Layer 6 of a small transformer language model trained on English Wikipedia (12 layers, counted from 0, width 96).
A neuron's activation on a vector x is SiLU(gate . x) times (in . x), where the dot is the dot product.

Input weights of the MLP neurons that the questions are about. A number n stands for (n - 500) times 0.0044.
n1 gate: 455 609 527 185 440 592 536 728 657 524 316 548 423 641 353 457 645 576 581 330 396 591 667 667 461 481 192 220 768 504 705 541 371 687 323 655 552 372 603 322 520 817 532 636 276 608 508 374 468 670 376 607 564 457 516 604 508 451 508 504 369 359 363 504 650 551 492 228 383 773 551 680 598 379 407 519 423 655 539 432 492 609 533 451 606 344 484 476 723 381 430 595 592 351 504 360
n6 gate: 548 435 477 425 559 496 547 527 543 602 485 590 343 433 407 648 508 304 681 618 641 512 508 564 534 395 392 539 442 564 423 623 410 737 369 658 527 394 349 215 407 461 378 656 408 566 504 298 504 293 621 605 485 393 461 328 622 261 733 425 457 598 751 303 330 649 285 330 649 427 734 466 616 729 701 478 504 473 477 403 442 259 364 600 449 531 253 445 377 356 416 218 281 484 469 596
n32 gate: 590 369 455 674 492 743 551 525 500 699 492 387 581 441 450 394 455 530 630 589 483 454 630 410 262 439 491 673 537 755 479 607 601 517 595 602 696 319 333 438 492 622 381 412 574 450 773 334 711 464 601 588 588 442 534 340 516 666 623 451 345 216 720 533 276 455 663 488 259 862 525 451 577 656 355 246 232 609 463 374 462 100 620 569 587 567 470 483 602 543 534 180 412 652 650 440
n62 gate: 412 508 611 504 351 484 386 496 465 382 508 566 552 221 345 424 738 410 496 330 637 562 325 620 622 616 544 390 569 315 492 639 720 469 577 606 604 398 403 315 551 598 437 321 546 328 568 773 626 517 570 426 349 504 453 683 374 699 645 293 562 681 422 612 469 412 664 458 728 767 550 523 648 798 496 403 477 543 466 609 379 567 576 364 485 480 343 668 464 536 708 311 289 594 477 809
n103 gate: 562 415 426 606 473 553 411 309 323 611 831 378 697 431 504 304 433 477 721 816 565 315 500 617 359 343 379 672 489 371 601 535 443 329 646 456 496 676 417 365 894 492 558 610 594 667 563 488 542 524 580 417 371 500 625 386 460 590 552 584 807 320 435 538 602 593 543 437 623 334 440 597 512 496 612 351 507 318 678 508 515 450 368 325 586 344 603 443 326 449 508 613 508 600 519 559
n104 gate: 492 384 444 567 496 469 461 705 384 473 508 523 541 663 641 230 470 160 359 282 372 637 339 512 767 607 528 608 402 365 496 531 581 266 598 474 504 720 557 815 305 685 616 469 519 538 627 449 423 557 500 603 351 545 393 392 485 689 380 500 653 570 581 477 755 564 528 410 403 580 470 523 598 590 640 360 511 359 507 327 619 535 299 457 678 369 446 315 422 280 535 603 500 481 767 626
n143 gate: 587 703 608 419 248 597 423 701 633 299 686 352 614 573 542 368 571 487 623 594 261 348 251 604 517 256 496 738 425 330 458 478 479 183 496 693 378 747 458 542 614 513 838 327 317 402 405 556 393 631 585 365 496 550 652 555 560 548 280 618 416 658 509 694 425 591 413 451 389 462 604 604 409 463 543 362 508 669 591 432 441 732 335 678 604 610 577 840 676 739 413 542 466 406 766 374
n266 gate: 255 512 258 811 538 647 627 326 788 415 549 492 480 386 604 565 455 589 496 436 285 208 483 418 488 278 435 555 533 690 318 517 610 508 397 443 546 441 546 571 341 365 547 534 500 735 333 487 77 710 680 295 734 512 580 546 548 516 677 528 299 339 563 471 297 484 509 353 492 920 508 648 539 389 619 452 431 588 414 462 534 474 315 573 821 542 508 437 453 440 384 458 298 483 521 405
n284 gate: 594 398 418 428 685 617 661 764 673 538 516 605 436 352 504 716 418 382 480 445 525 542 442 444 529 460 289 374 521 560 541 411 567 454 488 654 355 748 471 211 500 336 268 650 558 203 610 729 483 838 592 517 317 278 696 446 746 401 328 452 662 496 323 600 632 594 624 594 858 475 426 541 517 746 593 440 460 637 463 634 437 547 487 316 445 433 307 282 432 303 667 318 617 336 354 530
n330 gate: 681 601 447 367 515 600 314 477 496 562 620 527 467 798 534 440 300 461 545 648 419 412 737 453 613 618 536 504 458 310 656 531 577 634 655 481 618 550 573 648 404 353 90 469 757 373 463 512 500 402 534 680 424 523 542 396 478 228 556 585 412 755 481 527 397 312 359 414 380 489 496 349 555 496 407 585 392 569 590 316 627 403 661 551 754 731 515 454 648 476 197 473 400 438 378 595
n358 gate: 666 474 397 370 451 218 428 433 340 333 581 455 489 326 593 452 481 621 314 523 742 511 567 538 331 601 543 474 292 426 552 404 402 477 767 384 362 674 597 307 444 549 527 451 859 541 405 508 534 544 553 440 478 537 260 485 646 603 577 609 421 489 587 504 545 762 542 522 655 679 563 360 635 360 428 594 438 612 650 489 647 313 631 847 592 466 466 394 347 669 519 541 345 485 515 643
n361 gate: 336 621 564 486 529 703 456 783 408 456 600 224 406 632 554 461 593 471 408 515 346 319 565 559 447 371 489 522 389 245 540 637 357 554 611 563 276 723 684 622 257 412 540 427 750 358 419 316 621 465 449 442 612 425 616 398 369 620 507 511 442 650 420 478 428 450 370 447 474 457 432 604 455 386 489 444 285 558 525 573 645 784 493 515 596 332 606 383 275 574 321 493 580 438 446 414
n388 gate: 451 508 567 357 545 620 630 512 772 443 555 733 639 609 604 496 524 638 446 740 613 548 484 697 143 558 413 730 777 587 667 369 512 528 528 624 428 286 612 421 352 512 334 717 674 757 687 606 387 556 448 508 220 453 452 416 675 424 567 477 328 573 641 344 540 591 426 395 532 492 701 468 463 480 427 300 368 480 305 632 384 630 521 426 424 621 516 496 296 516 484 556 355 638 652 186
n510 gate: 487 411 520 444 696 653 609 471 563 254 350 413 452 546 294 581 309 762 300 550 396 611 467 775 492 472 453 666 349 811 614 513 492 310 545 572 664 546 541 406 463 409 458 657 439 322 367 559 754 751 277 541 541 451 215 575 704 547 573 412 224 629 770 377 598 325 487 508 396 389 789 492 644 524 479 341 292 558 496 541 773 638 470 580 313 496 421 317 622 386 479 504 533 533 681 377
n560 gate: 577 469 635 470 460 322 436 574 444 432 616 670 694 520 480 504 504 472 481 564 663 292 504 504 446 424 626 754 707 504 742 588 751 437 395 446 543 357 437 500 244 794 492 326 636 397 492 408 588 386 516 532 441 523 267 425 493 384 601 534 610 488 460 543 367 632 731 527 460 676 418 360 374 608 512 227 511 299 573 188 389 592 508 188 560 635 409 548 556 460 772 210 413 476 315 325
n569 gate: 360 807 674 647 479 529 425 488 508 504 427 409 488 429 541 335 321 483 544 399 600 261 512 390 609 22 632 625 484 184 492 247 517 603 271 400 467 433 381 664 578 400 521 405 586 637 520 483 354 729 455 673 479 443 388 430 492 492 589 516 154 379 583 422 664 667 386 287 425 627 557 569 564 407 798 436 396 653 496 413 591 719 411 487 477 629 500 234 563 492 390 373 355 350 310 372
n1 in: 582 357 402 246 365 466 487 434 517 280 652 399 460 382 500 467 541 344 472 636 449 371 771 496 447 496 453 702 393 435 326 227 652 709 339 565 654 449 658 649 333 386 449 354 587 445 504 296 530 616 370 262 429 430 550 437 246 480 414 516 462 365 302 379 384 574 401 508 584 421 422 430 646 393 738 375 500 608 557 257 475 776 350 719 532 723 433 618 389 530 212 791 403 749 183 500
n6 in: 621 477 669 402 365 689 448 679 528 369 500 587 595 567 363 458 508 330 527 396 385 477 343 411 531 511 658 425 659 618 535 576 389 563 450 511 504 437 347 457 151 350 369 496 535 366 745 308 563 86 449 465 504 523 304 744 485 441 600 496 461 710 437 911 586 357 605 466 437 360 639 349 762 458 680 353 492 531 634 539 555 352 609 686 589 472 326 389 452 411 775 594 480 544 504 500
n32 in: 351 565 643 644 727 425 420 648 705 473 522 650 615 580 329 586 300 473 658 572 344 509 350 383 137 513 455 624 726 373 618 455 233 372 613 470 623 749 764 190 500 389 665 760 248 473 491 549 438 472 491 566 272 352 548 566 437 496 245 394 359 268 607 390 522 669 518 423 540 417 708 704 337 388 388 436 449 201 612 368 588 504 237 509 362 473 669 243 356 382 545 404 553 629 562 782
n62 in: 591 516 545 569 606 664 496 500 308 419 479 243 293 700 525 451 575 640 492 688 542 140 643 552 356 808 314 487 928 665 396 581 343 681 812 406 483 487 701 554 454 453 287 580 616 584 545 577 326 513 593 559 328 272 609 614 756 635 645 727 479 551 347 370 517 430 418 471 483 475 608 575 565 583 436 464 422 555 426 441 458 479 405 448 818 699 458 394 594 522 344 416 483 725 496 712
n103 in: 459 426 445 685 249 564 342 488 334 411 700 456 704 350 692 684 405 452 710 569 452 560 392 734 571 272 310 597 741 504 587 578 520 340 271 574 492 577 352 321 456 569 532 316 524 412 297 773 561 517 724 536 440 567 820 528 530 629 531 597 656 613 411 671 500 606 590 469 314 532 394 386 377 653 427 504 492 228 324 388 576 451 492 669 686 267 444 593 508 430 603 373 649 379 536 405
n104 in: 534 467 504 532 508 554 736 619 348 399 622 563 468 731 761 772 500 278 504 496 785 554 620 398 492 564 436 713 611 577 348 619 412 288 812 573 496 400 380 426 259 320 433 379 434 688 666 551 613 527 583 712 396 631 708 358 449 602 578 620 583 483 609 140 352 410 547 686 668 541 451 635 415 549 276 368 435 546 642 350 537 327 696 363 508 730 349 596 686 568 688 690 613 521 496 504
n143 in: 607 393 602 268 399 618 459 536 532 739 389 304 290 422 622 611 720 642 685 228 560 491 572 565 651 592 636 683 567 608 415 241 605 345 599 593 590 422 613 212 727 184 514 814 603 523 602 325 404 461 373 514 414 451 772 659 444 324 719 579 224 537 248 428 613 504 439 633 592 351 603 630 286 424 315 723 337 477 394 877 273 398 411 561 702 459 386 349 454 346 514 586 550 541 237 636
n266 in: 335 675 531 797 527 558 486 623 482 662 176 366 796 604 527 256 769 491 470 645 284 153 558 143 408 479 725 643 421 716 703 464 468 625 615 331 482 370 513 504 660 513 568 585 482 572 574 477 302 609 540 478 700 416 429 558 534 357 610 448 291 581 531 589 292 421 546 626 405 664 329 737 221 452 495 654 530 576 430 558 362 541 436 569 694 258 702 370 255 436 284 372 594 203 665 500
n284 in: 372 605 622 496 608 414 143 559 604 635 572 504 364 396 479 647 610 413 608 321 600 594 500 623 395 438 854 655 364 646 415 303 682 337 525 433 530 591 200 670 547 470 756 298 208 379 542 242 799 445 448 590 654 725 556 509 357 602 542 550 320 504 660 556 330 601 478 458 392 423 843 639 302 319 635 694 642 414 580 470 530 373 645 421 504 565 496 582 443 372 518 436 811 617 573 279
n330 in: 440 627 291 713 386 881 398 492 238 660 471 299 311 724 488 537 521 529 285 793 420 463 571 616 369 532 427 496 463 220 550 360 378 471 479 419 637 681 533 641 813 500 559 450 541 655 467 343 546 633 299 650 392 236 475 408 544 480 492 415 512 285 513 417 616 488 431 484 567 840 467 364 316 598 619 472 650 612 500 295 596 670 371 346 342 550 576 504 424 384 221 732 496 319 454 522
n358 in: 543 467 686 317 440 475 320 429 509 862 529 272 390 428 517 521 596 704 381 607 581 441 643 444 471 463 404 568 517 435 604 496 470 711 617 431 416 165 794 533 433 373 432 454 359 551 640 247 419 415 538 449 605 300 441 432 380 428 508 545 647 513 356 529 329 525 647 451 598 546 595 380 478 545 320 715 308 176 410 374 454 299 379 383 727 420 666 470 28 323 617 496 182 428 387 574
n361 in: 451 569 732 587 353 449 644 364 464 524 288 524 333 484 633 458 244 722 584 696 516 574 508 331 458 379 346 524 508 317 687 492 309 386 376 466 660 405 531 601 634 548 775 669 450 480 485 556 496 601 354 547 547 535 421 346 291 586 600 359 512 385 496 261 555 485 411 404 611 758 550 477 835 280 368 591 443 516 327 465 208 288 484 346 515 468 670 615 500 294 277 688 587 524 578 488
n388 in: 729 378 315 388 383 371 539 653 265 461 508 547 636 344 440 404 432 743 321 435 608 573 363 632 256 715 345 392 508 606 734 456 500 595 657 425 278 539 671 466 586 612 639 741 610 599 487 312 548 171 543 444 419 445 693 470 243 297 673 517 414 222 457 231 623 356 447 676 513 624 792 454 689 471 574 393 404 427 416 762 453 557 434 601 553 642 660 422 552 654 407 513 806 565 265 496
n510 in: 392 468 691 609 688 163 623 696 401 549 647 569 469 615 787 508 516 561 535 496 475 629 431 467 544 449 508 341 568 421 468 512 651 670 220 500 770 459 751 420 460 590 652 776 276 354 697 521 504 694 236 520 540 376 694 671 546 439 436 586 702 471 602 484 693 572 446 543 414 697 712 835 375 444 249 469 528 472 484 403 666 426 396 442 661 598 484 365 669 533 321 452 541 418 492 538
n560 in: 546 809 599 438 156 455 660 180 877 725 611 423 594 385 593 627 448 574 500 574 504 742 371 434 532 367 492 614 320 370 340 459 451 451 652 437 621 443 629 444 601 520 557 504 744 532 362 500 492 604 694 504 314 456 338 727 227 489 409 473 488 426 471 435 528 631 521 500 492 488 297 396 666 496 484 504 488 730 216 609 512 414 271 525 389 553 243 455 628 542 429 448 553 475 674 279
n569 in: 432 551 379 710 772 543 730 252 529 299 486 476 668 658 213 237 360 132 486 711 381 646 514 495 732 441 588 700 220 651 528 500 481 685 570 661 373 248 641 575 335 357 471 453 491 685 320 394 433 702 580 491 641 463 557 249 653 455 551 468 665 715 386 495 702 626 519 320 801 204 495 626 481 421 635 609 546 519 274 685 666 538 296 553 388 490 571 238 611 325 101 354 248 381 458 636

Each question shows a token from some text and the vector x that enters the MLP there. A number n stands for (n - 500) times 0.0054.

"posed ": 466 635 445 504 549 695 402 413 568 535 498 521 433 530 530 606 477 549 518 416 434 414 440 499 414 580 500 464 391 533 375 490 532 489 452 378 594 514 499 500 488 512 453 564 581 443 477 476 449 351 373 500 494 365 449 611 322 369 468 423 671 570 489 437 533 537 585 581 435 478 430 426 516 374 439 488 508 462 447 582 536 439 649 599 322 572 588 614 517 416 553 482 407 460 411 548
The most active neuron and its activation: n330, at about 4.7

"irl ": 550 708 365 518 528 534 614 376 524 531 382 404 498 526 480 603 556 425 611 512 470 535 451 504 580 516 539 655 597 465 329 458 584 594 526 432 390 480 490 514 417 534 447 515 421 548 555 524 555 399 492 427 423 472 424 610 345 693 488 284 648 613 404 468 745 329 571 538 502 517 434 380 659 454 442 601 527 382 514 442 531 623 546 457 409 523 526 613 598 534 588 465 511 529 553 387
The most active neuron and its activation: n104, at about 1.5

"\n\n": 490 539 550 445 489 501 444 456 516 536 298 415 421 600 512 334 515 579 575 399 573 584 491 595 573 615 460 492 523 567 437 492 447 435 497 551 520 533 370 628 432 480 409 460 575 481 460 462 527 327 516 421 547 433 471 475 425 463 542 333 463 559 460 481 422 470 448 517 528 523 348 543 634 489 573 474 528 483 474 480 483 539 450 500 465 418 457 502 459 502 362 552 555 436 537 595
The two highest activations, in order: n361, n6

"m": 643 430 439 459 625 358 512 447 518 533 396 260 573 586 478 517 400 486 583 491 517 611 489 580 310 510 588 511 727 574 340 432 397 516 340 310 413 583 377 593 647 539 417 521 425 449 552 425 551 494 458 568 396 375 524 462 428 485 590 485 621 483 445 570 511 283 336 538 508 415 484 323 320 607 477 634 570 451 522 543 400 429 574 536 469 627 530 555 407 357 553 461 386 322 472 400
Which of these neurons fires most? n330

"ew": 519 485 485 485 455 583 375 501 543 521 281 400 482 598 446 565 460 471 635 384 352 635 459 532 479 410 586 501 629 459 533 538 474 381 366 803 359 334 470 551 564 315 595 497 502 547 464 585 485 498 567 358 452 317 558 535 379 763 486 461 398 679 540 411 692 492 459 625 449 463 480 425 524 425 413 591 435 556 582 510 662 509 516 434 318 666 496 549 548 540 580 477 589 557 498 504
Which of these neurons fires most? n143

"hom": 460 473 240 504 525 269 440 441 448 519 383 351 444 694 424 584 525 411 595 473 525 479 486 533 475 577 568 548 664 762 409 396 437 498 474 535 559 512 414 578 604 440 501 473 486 446 516 517 478 492 465 582 569 276 521 529 358 616 509 491 600 455 361 606 646 516 451 614 454 506 537 563 481 444 507 718 720 439 489 598 421 518 530 429 517 562 467 564 531 565 671 472 514 335 476 446
The two highest activations, in order: n284, n560

"own": 465 533 318 522 495 390 462 416 484 575 404 368 327 608 473 576 429 492 729 464 453 507 534 725 455 771 507 589 439 648 549 471 519 499 516 400 474 472 376 545 553 376 474 662 473 602 478 537 428 487 573 457 482 283 571 395 448 618 451 424 519 453 366 529 698 482 392 474 515 444 557 574 576 464 518 538 616 457 411 696 542 637 615 310 491 470 340 561 402 540 535 548 483 406 384 463
Which of these neurons fires most? n388

"contribu": 459 562 359 539 552 343 379 516 444 462 542 482 383 588 645 444 511 615 615 485 458 504 512 651 375 773 492 442 518 658 305 519 395 521 479 403 412 375 416 567 469 499 347 532 450 459 538 577 468 475 522 528 495 409 544 601 565 501 452 329 798 450 466 466 645 492 436 518 374 293 502 436 568 362 528 498 634 320 409 555 434 424 451 420 206 527 624 568 519 482 535 380 524 552 387 362
Which of these neurons fires most? n388

"201": 458 574 424 702 443 485 470 569 608 426 363 385 290 610 540 572 320 534 593 476 531 626 468 611 522 558 385 432 496 493 480 472 459 468 400 432 443 407 595 559 423 464 424 595 324 562 417 530 477 443 464 506 496 422 513 378 233 759 476 265 614 395 475 328 507 531 480 593 608 424 414 420 475 394 548 639 493 487 708 575 466 466 535 559 406 467 464 457 361 586 509 319 521 538 413 326
Which of these neurons fires most? n361

"the ": 498 706 450 626 486 443 469 435 512 480 552 376 417 577 613 474 443 573 564 420 481 633 561 579 467 513 474 508 387 638 518 346 439 558 510 550 462 558 498 497 508 455 427 506 445 437 552 471 534 350 485 531 503 328 497 410 275 513 576 549 600 569 464 482 442 450 403 564 461 487 377 512 495 506 442 617 539 404 541 461 501 498 471 445 546 406 440 495 423 591 447 400 511 527 398 542
Which three neurons fire most, strongest first? n330, n361, n103

"I": 628 560 553 502 525 522 585 482 555 432 587 366 441 415 487 472 512 548 699 541 558 555 526 482 442 670 679 608 511 501 501 568 390 531 563 409 537 420 594 607 526 501 498 601 450 458 672 456 563 492 528 459 638 403 308 530 309 749 465 416 547 722 383 426 484 343 329 653 435 544 388 431 384 357 455 600 636 399 559 609 493 407 519 539 583 466 535 393 605 450 370 546 369 492 399 456
The most active neuron and its activation: n361, at about 6.9

"\" ": 446 645 417 561 494 549 490 411 506 465 367 433 454 476 532 515 476 465 624 438 657 631 527 493 391 643 371 511 602 469 414 530 570 458 526 506 503 524 568 683 476 507 528 547 497 533 449 503 412 353 498 507 510 448 512 583 483 481 413 434 597 577 516 501 571 442 385 521 600 505 382 524 589 409 640 539 611 398 470 454 513 465 514 542 320 462 456 611 523 418 575 369 590 555 390 363
Which of these neurons fires most? n266

"Ireland": 464 639 456 664 491 289 572 569 403 460 423 382 195 577 542 513 475 513 712 401 643 553 432 565 458 651 506 578 543 592 526 548 486 530 519 467 441 417 395 633 517 525 594 519 465 609 409 499 493 462 473 479 616 286 459 482 406 661 473 327 592 632 388 642 680 383 333 557 523 499 423 608 376 448 577 540 582 339 514 582 504 374 568 492 455 458 541 524 419 516 542 485 399 451 442 586
Which three neurons fire most, strongest first? n62, n1, n560

"14": 516 595 525 623 453 473 633 576 609 547 413 439 432 613 590 578 527 547 598 506 310 689 616 469 436 429 503 423 512 522 523 520 503 410 419 415 555 398 518 537 434 409 446 556 416 698 339 611 544 449 469 429 638 291 489 519 444 746 530 425 628 383 500 312 576 322 465 560 481 423 331 334 355 426 547 418 500 515 694 595 494 465 527 425 529 477 358 573 328 481 498 500 571 538 482 468
The most active neuron and its activation: n361, at about 4.1

"more ": 440 528 524 459 689 495 643 452 471 503 528 450 465 590 495 517 346 626 580 420 362 642 507 566 260 483 466 509 483 646 297 453 518 605 439 494 480 519 590 588 500 623 397 737 408 520 524 502 507 395 445 537 516 477 412 493 412 440 466 431 597 576 462 568 629 520 445 498 509 447 430 359 529 337 338 557 607 482 553 600 587 518 684 559 485 577 541 609 552 601 497 506 607 551 438 514
Which of these neurons fires most? n510

"Canada": 448 613 442 606 465 312 489 572 328 416 464 384 194 578 546 507 523 465 683 499 593 625 479 545 421 670 433 536 489 552 587 534 435 458 497 486 466 362 465 653 433 501 601 401 501 598 385 493 458 474 413 422 558 333 407 418 388 731 454 328 646 570 493 555 708 324 358 711 544 472 451 630 429 345 475 555 530 327 630 605 524 408 585 506 432 483 493 498 391 526 559 497 527 386 429 511
Which three neurons fire most, strongest first? n361, n104, n358

"f": 422 494 499 565 520 482 540 461 605 451 374 245 512 557 564 456 346 511 550 473 401 515 543 580 362 694 616 334 580 675 477 506 452 612 305 348 400 506 385 430 596 526 411 458 440 546 429 414 535 471 552 527 502 366 532 405 516 539 460 442 428 520 469 601 455 380 435 496 477 330 404 290 467 522 534 624 586 454 587 458 385 518 635 287 425 588 479 649 352 446 505 529 612 350 327 595
Which three neurons fire most, strongest first? n560, n330, n510

"teams ": 551 582 435 638 533 366 504 444 543 531 472 380 241 425 547 440 526 549 639 535 561 616 505 491 408 592 536 531 555 613 246 449 565 639 492 387 418 504 535 622 437 596 582 491 405 403 421 462 515 360 442 449 617 514 449 426 334 449 430 369 598 534 510 488 588 390 444 460 500 539 395 471 616 478 530 614 527 444 456 580 530 510 697 533 525 529 456 557 477 372 480 458 514 501 434 499
Which three neurons fire most, strongest first? n32, n104, n330

"league ": 468 609 375 605 502 378 563 467 502 490 462 403 305 489 476 366 482 502 642 475 565 470 516 446 375 533 511 562 559 637 337 490 516 552 580 310 415 489 557 520 507 549 534 458 421 460 440 467 472 373 406 506 573 386 437 457 399 483 389 328 614 489 474 390 586 423 536 545 362 608 327 501 611 418 351 619 532 449 474 506 512 531 599 570 480 460 363 478 423 367 467 393 454 403 415 496
Which of these neurons fires most? n266

"her ": 533 725 372 529 469 355 446 407 442 562 468 500 414 569 597 499 418 397 506 472 463 567 523 578 458 499 486 580 469 540 324 461 380 441 450 506 462 588 679 533 500 488 427 536 532 479 557 369 516 373 585 548 522 399 434 545 445 618 434 245 556 597 400 523 502 405 523 506 319 394 422 513 544 542 384 624 445 486 604 483 567 585 485 503 450 500 547 461 402 406 564 451 574 473 509 334
Which of these neurons fires most? n330

"son": 490 680 363 501 503 460 470 408 495 503 318 514 404 589 574 557 455 434 547 429 563 468 459 451 618 709 515 628 427 564 549 596 506 532 431 485 548 508 442 590 519 467 455 461 521 511 406 553 472 502 570 428 547 322 648 552 545 736 475 381 492 689 373 457 698 475 328 581 470 353 442 658 429 417 438 561 420 448 474 547 563 460 674 457 238 533 469 610 585 331 682 471 446 557 499 409
The most active neuron and its activation: n388, at about 1.4

"Am": 526 492 481 615 578 361 521 491 533 489 479 325 304 612 665 567 417 513 514 514 540 557 490 530 523 647 636 486 635 712 295 424 418 409 365 554 369 562 380 509 515 573 492 593 411 600 483 435 536 508 556 463 515 414 547 562 79 581 529 435 545 574 325 560 461 365 400 684 500 576 569 409 540 471 454 586 705 363 528 486 434 426 494 415 507 498 586 515 460 421 568 537 511 383 453 575
The most active neuron and its activation: n560, at about 0.39

"believ": 344 539 368 481 532 324 371 371 488 588 421 442 602 526 571 699 458 405 586 427 443 524 636 581 561 763 499 348 402 719 385 563 535 474 445 392 344 623 325 534 511 308 403 621 421 536 490 536 383 510 560 620 493 429 512 527 476 716 524 326 724 515 503 428 612 380 367 510 425 470 447 510 616 451 601 519 581 527 615 510 491 581 498 425 339 485 510 664 410 538 528 509 462 489 462 523
Which of these neurons fires most? n284

"V": 596 668 518 515 516 499 581 440 650 478 405 430 390 624 659 571 486 404 519 583 466 696 554 548 445 502 722 483 737 604 452 525 382 474 436 385 505 575 388 480 578 481 488 479 463 560 417 567 583 502 626 391 512 478 601 560 342 693 494 363 530 609 509 498 658 384 353 657 494 424 467 324 371 453 473 615 694 483 553 559 448 469 519 446 397 550 419 585 527 309 439 498 382 516 418 566
Which of these neurons fires most? n388

"journ": 415 497 445 517 436 418 384 494 454 535 373 441 334 727 463 559 454 360 589 560 433 713 436 646 475 723 428 590 565 646 513 425 493 529 472 552 455 485 440 479 483 313 444 513 462 532 449 435 345 472 550 427 523 369 483 528 381 728 410 483 487 603 478 427 629 562 420 622 399 423 455 577 596 452 483 650 652 494 543 597 462 553 583 463 358 733 599 626 527 399 508 456 456 391 394 353
The most active neuron and its activation: n1, at about 0.43

"a": 569 591 483 647 613 533 525 490 524 542 388 464 321 514 535 518 496 516 612 537 443 564 422 508 474 628 641 651 607 543 452 561 535 335 421 426 470 404 458 651 472 393 517 701 358 603 445 655 583 525 573 489 477 285 480 535 327 582 615 421 486 745 451 505 561 385 392 610 553 499 432 512 381 336 517 534 450 551 585 435 501 472 507 625 352 440 580 520 456 591 509 570 465 421 375 396
Which of these neurons fires most? n266

"fic": 350 515 508 563 587 288 491 574 537 581 526 304 377 621 444 496 507 502 465 577 545 666 510 394 356 612 595 373 575 687 386 448 511 638 469 514 531 432 444 493 561 421 433 431 471 384 579 589 363 488 477 615 590 302 624 545 408 492 452 364 716 556 413 482 608 580 573 601 463 468 381 423 542 476 504 446 688 420 575 564 336 474 556 535 349 458 458 639 461 364 532 399 546 451 531 467
The most active neuron and its activation: n284, at about 4

"Gul": 401 478 312 381 429 409 562 436 514 495 436 435 179 463 586 436 444 465 562 421 450 567 580 479 336 588 645 648 706 605 479 572 367 632 459 450 399 525 364 372 422 577 568 494 474 512 395 537 453 502 450 610 672 304 417 560 362 763 448 378 606 504 406 478 477 457 514 612 398 700 495 380 537 397 506 568 610 380 614 415 477 477 536 510 470 410 325 603 450 511 595 428 468 400 518 467
Which of these neurons fires most? n358

"-": 543 472 436 515 555 496 520 397 470 305 629 361 406 424 516 533 443 600 621 486 559 555 586 499 421 484 399 464 581 504 400 592 581 494 387 511 618 555 479 539 585 579 300 633 492 419 644 296 604 395 387 501 461 457 525 476 466 621 400 524 422 569 559 393 672 466 419 625 469 353 477 471 472 521 474 489 597 683 486 565 509 470 637 386 549 617 484 676 467 435 412 505 567 506 434 398
The most active neuron and its activation: n510, at about 6.5

"ferred ": 492 598 439 569 611 556 359 420 632 309 617 517 589 535 462 680 437 595 551 431 456 502 488 527 545 459 497 295 436 688 392 449 423 404 473 500 492 634 538 568 464 521 515 337 504 539 470 514 498 405 551 544 414 333 420 528 507 537 373 448 574 597 462 466 532 515 533 451 600 485 524 404 561 454 533 541 573 467 245 563 503 381 616 657 314 548 508 584 477 508 503 559 421 543 373 578
Which of these neurons fires most? n143

"also ": 395 563 467 626 541 466 575 450 462 491 435 560 571 443 582 462 465 486 464 473 557 606 581 530 428 612 510 467 570 769 357 478 627 587 461 515 467 494 577 541 368 479 408 501 507 451 551 539 546 335 568 503 445 429 571 517 524 506 529 379 510 606 486 462 511 419 422 499 480 508 407 441 553 330 546 466 515 455 492 439 566 441 646 494 378 479 466 615 473 490 411 448 469 510 435 558
Which three neurons fire most, strongest first? n6, n388, n62

"s ": 545 705 441 450 451 485 482 444 508 550 494 470 403 554 535 427 432 382 530 516 506 662 491 601 491 593 529 535 463 532 454 418 395 466 480 458 448 615 639 613 499 470 494 424 547 490 481 453 488 332 573 547 496 348 513 499 471 569 448 293 541 635 433 490 441 401 534 499 455 486 465 489 512 482 530 614 529 436 480 451 524 554 499 542 397 501 357 531 371 492 447 535 449 496 482 558
Which of these neurons fires most? n330

"ural ": 465 637 457 476 503 667 405 484 637 569 523 474 416 586 551 553 471 588 657 469 423 477 512 492 313 526 469 535 445 549 383 454 450 510 396 428 511 524 475 516 487 461 397 538 446 391 470 523 521 353 537 448 544 348 477 546 323 464 412 493 610 558 576 384 558 601 566 624 453 505 386 423 563 408 421 526 498 521 491 503 402 475 508 567 510 522 412 470 494 519 444 378 297 379 405 549
Which of these neurons fires most? n32

"The ": 581 746 495 561 516 520 618 352 570 488 503 387 519 633 507 477 509 523 507 509 424 616 556 606 406 557 490 527 536 521 522 414 509 563 512 488 464 535 492 430 384 495 448 505 390 511 565 508 505 370 517 494 473 280 474 489 195 498 597 411 573 574 420 545 556 388 548 507 487 475 381 348 442 453 449 525 610 407 452 447 461 572 528 507 502 484 456 589 501 482 498 411 442 533 474 483
Which of these neurons fires most? n560

"standing ": 447 575 455 455 491 520 509 428 608 436 453 544 491 568 471 552 419 628 637 440 509 449 540 486 436 548 503 447 457 635 375 524 418 519 462 365 469 447 609 641 535 539 377 433 558 485 510 422 426 345 523 536 466 323 327 578 568 469 499 434 601 553 520 584 608 447 496 601 458 536 474 404 526 445 529 570 451 399 453 493 409 451 592 528 442 558 591 593 589 478 480 315 510 567 470 503
The most active neuron and its activation: n560, at about 2.1

"frequ": 508 471 436 524 473 619 445 459 377 491 467 347 498 617 610 436 439 571 627 546 435 736 585 553 333 850 526 455 485 692 452 498 452 550 459 464 383 360 312 446 524 577 453 534 343 394 415 465 397 491 519 424 513 361 553 457 342 643 474 306 622 489 676 497 500 470 485 484 353 488 482 448 506 523 432 536 674 411 564 605 433 545 556 434 410 659 676 622 557 385 533 409 520 411 360 440
Which of these neurons fires most? n560

"Br": 584 478 430 647 436 427 640 535 554 556 373 264 230 684 612 504 551 582 539 594 436 571 523 525 403 515 667 550 579 623 402 554 408 346 404 539 379 478 427 492 504 701 514 659 426 545 492 537 410 506 541 467 595 498 446 465 259 451 528 309 525 515 467 514 505 498 502 630 422 382 345 321 499 395 536 474 597 371 567 521 556 479 569 499 390 651 373 512 574 481 490 358 576 433 482 589
Which of these neurons fires most? n1

", ": 488 559 471 509 598 434 506 457 595 487 404 437 516 676 510 546 468 518 549 497 609 618 544 552 456 587 492 477 521 563 337 511 460 522 512 565 475 619 417 447 485 568 493 567 444 483 513 564 507 332 509 543 509 367 543 451 481 453 410 443 544 617 506 510 502 403 408 538 476 421 380 606 613 422 594 494 586 445 511 501 446 523 631 522 439 386 557 400 499 515 477 445 614 540 511 594
Which of these neurons fires most? n6

"and ": 493 538 487 446 507 453 465 457 670 478 522 537 580 565 430 489 484 414 532 543 515 627 455 557 477 595 503 432 589 645 333 472 453 583 501 567 484 616 492 424 452 579 498 557 469 434 567 390 416 339 571 573 483 351 503 496 579 531 449 431 541 637 472 557 489 477 425 523 552 433 578 429 460 387 601 486 514 474 535 591 575 416 554 581 394 428 472 620 497 511 564 464 351 449 384 442
Which of these neurons fires most? n6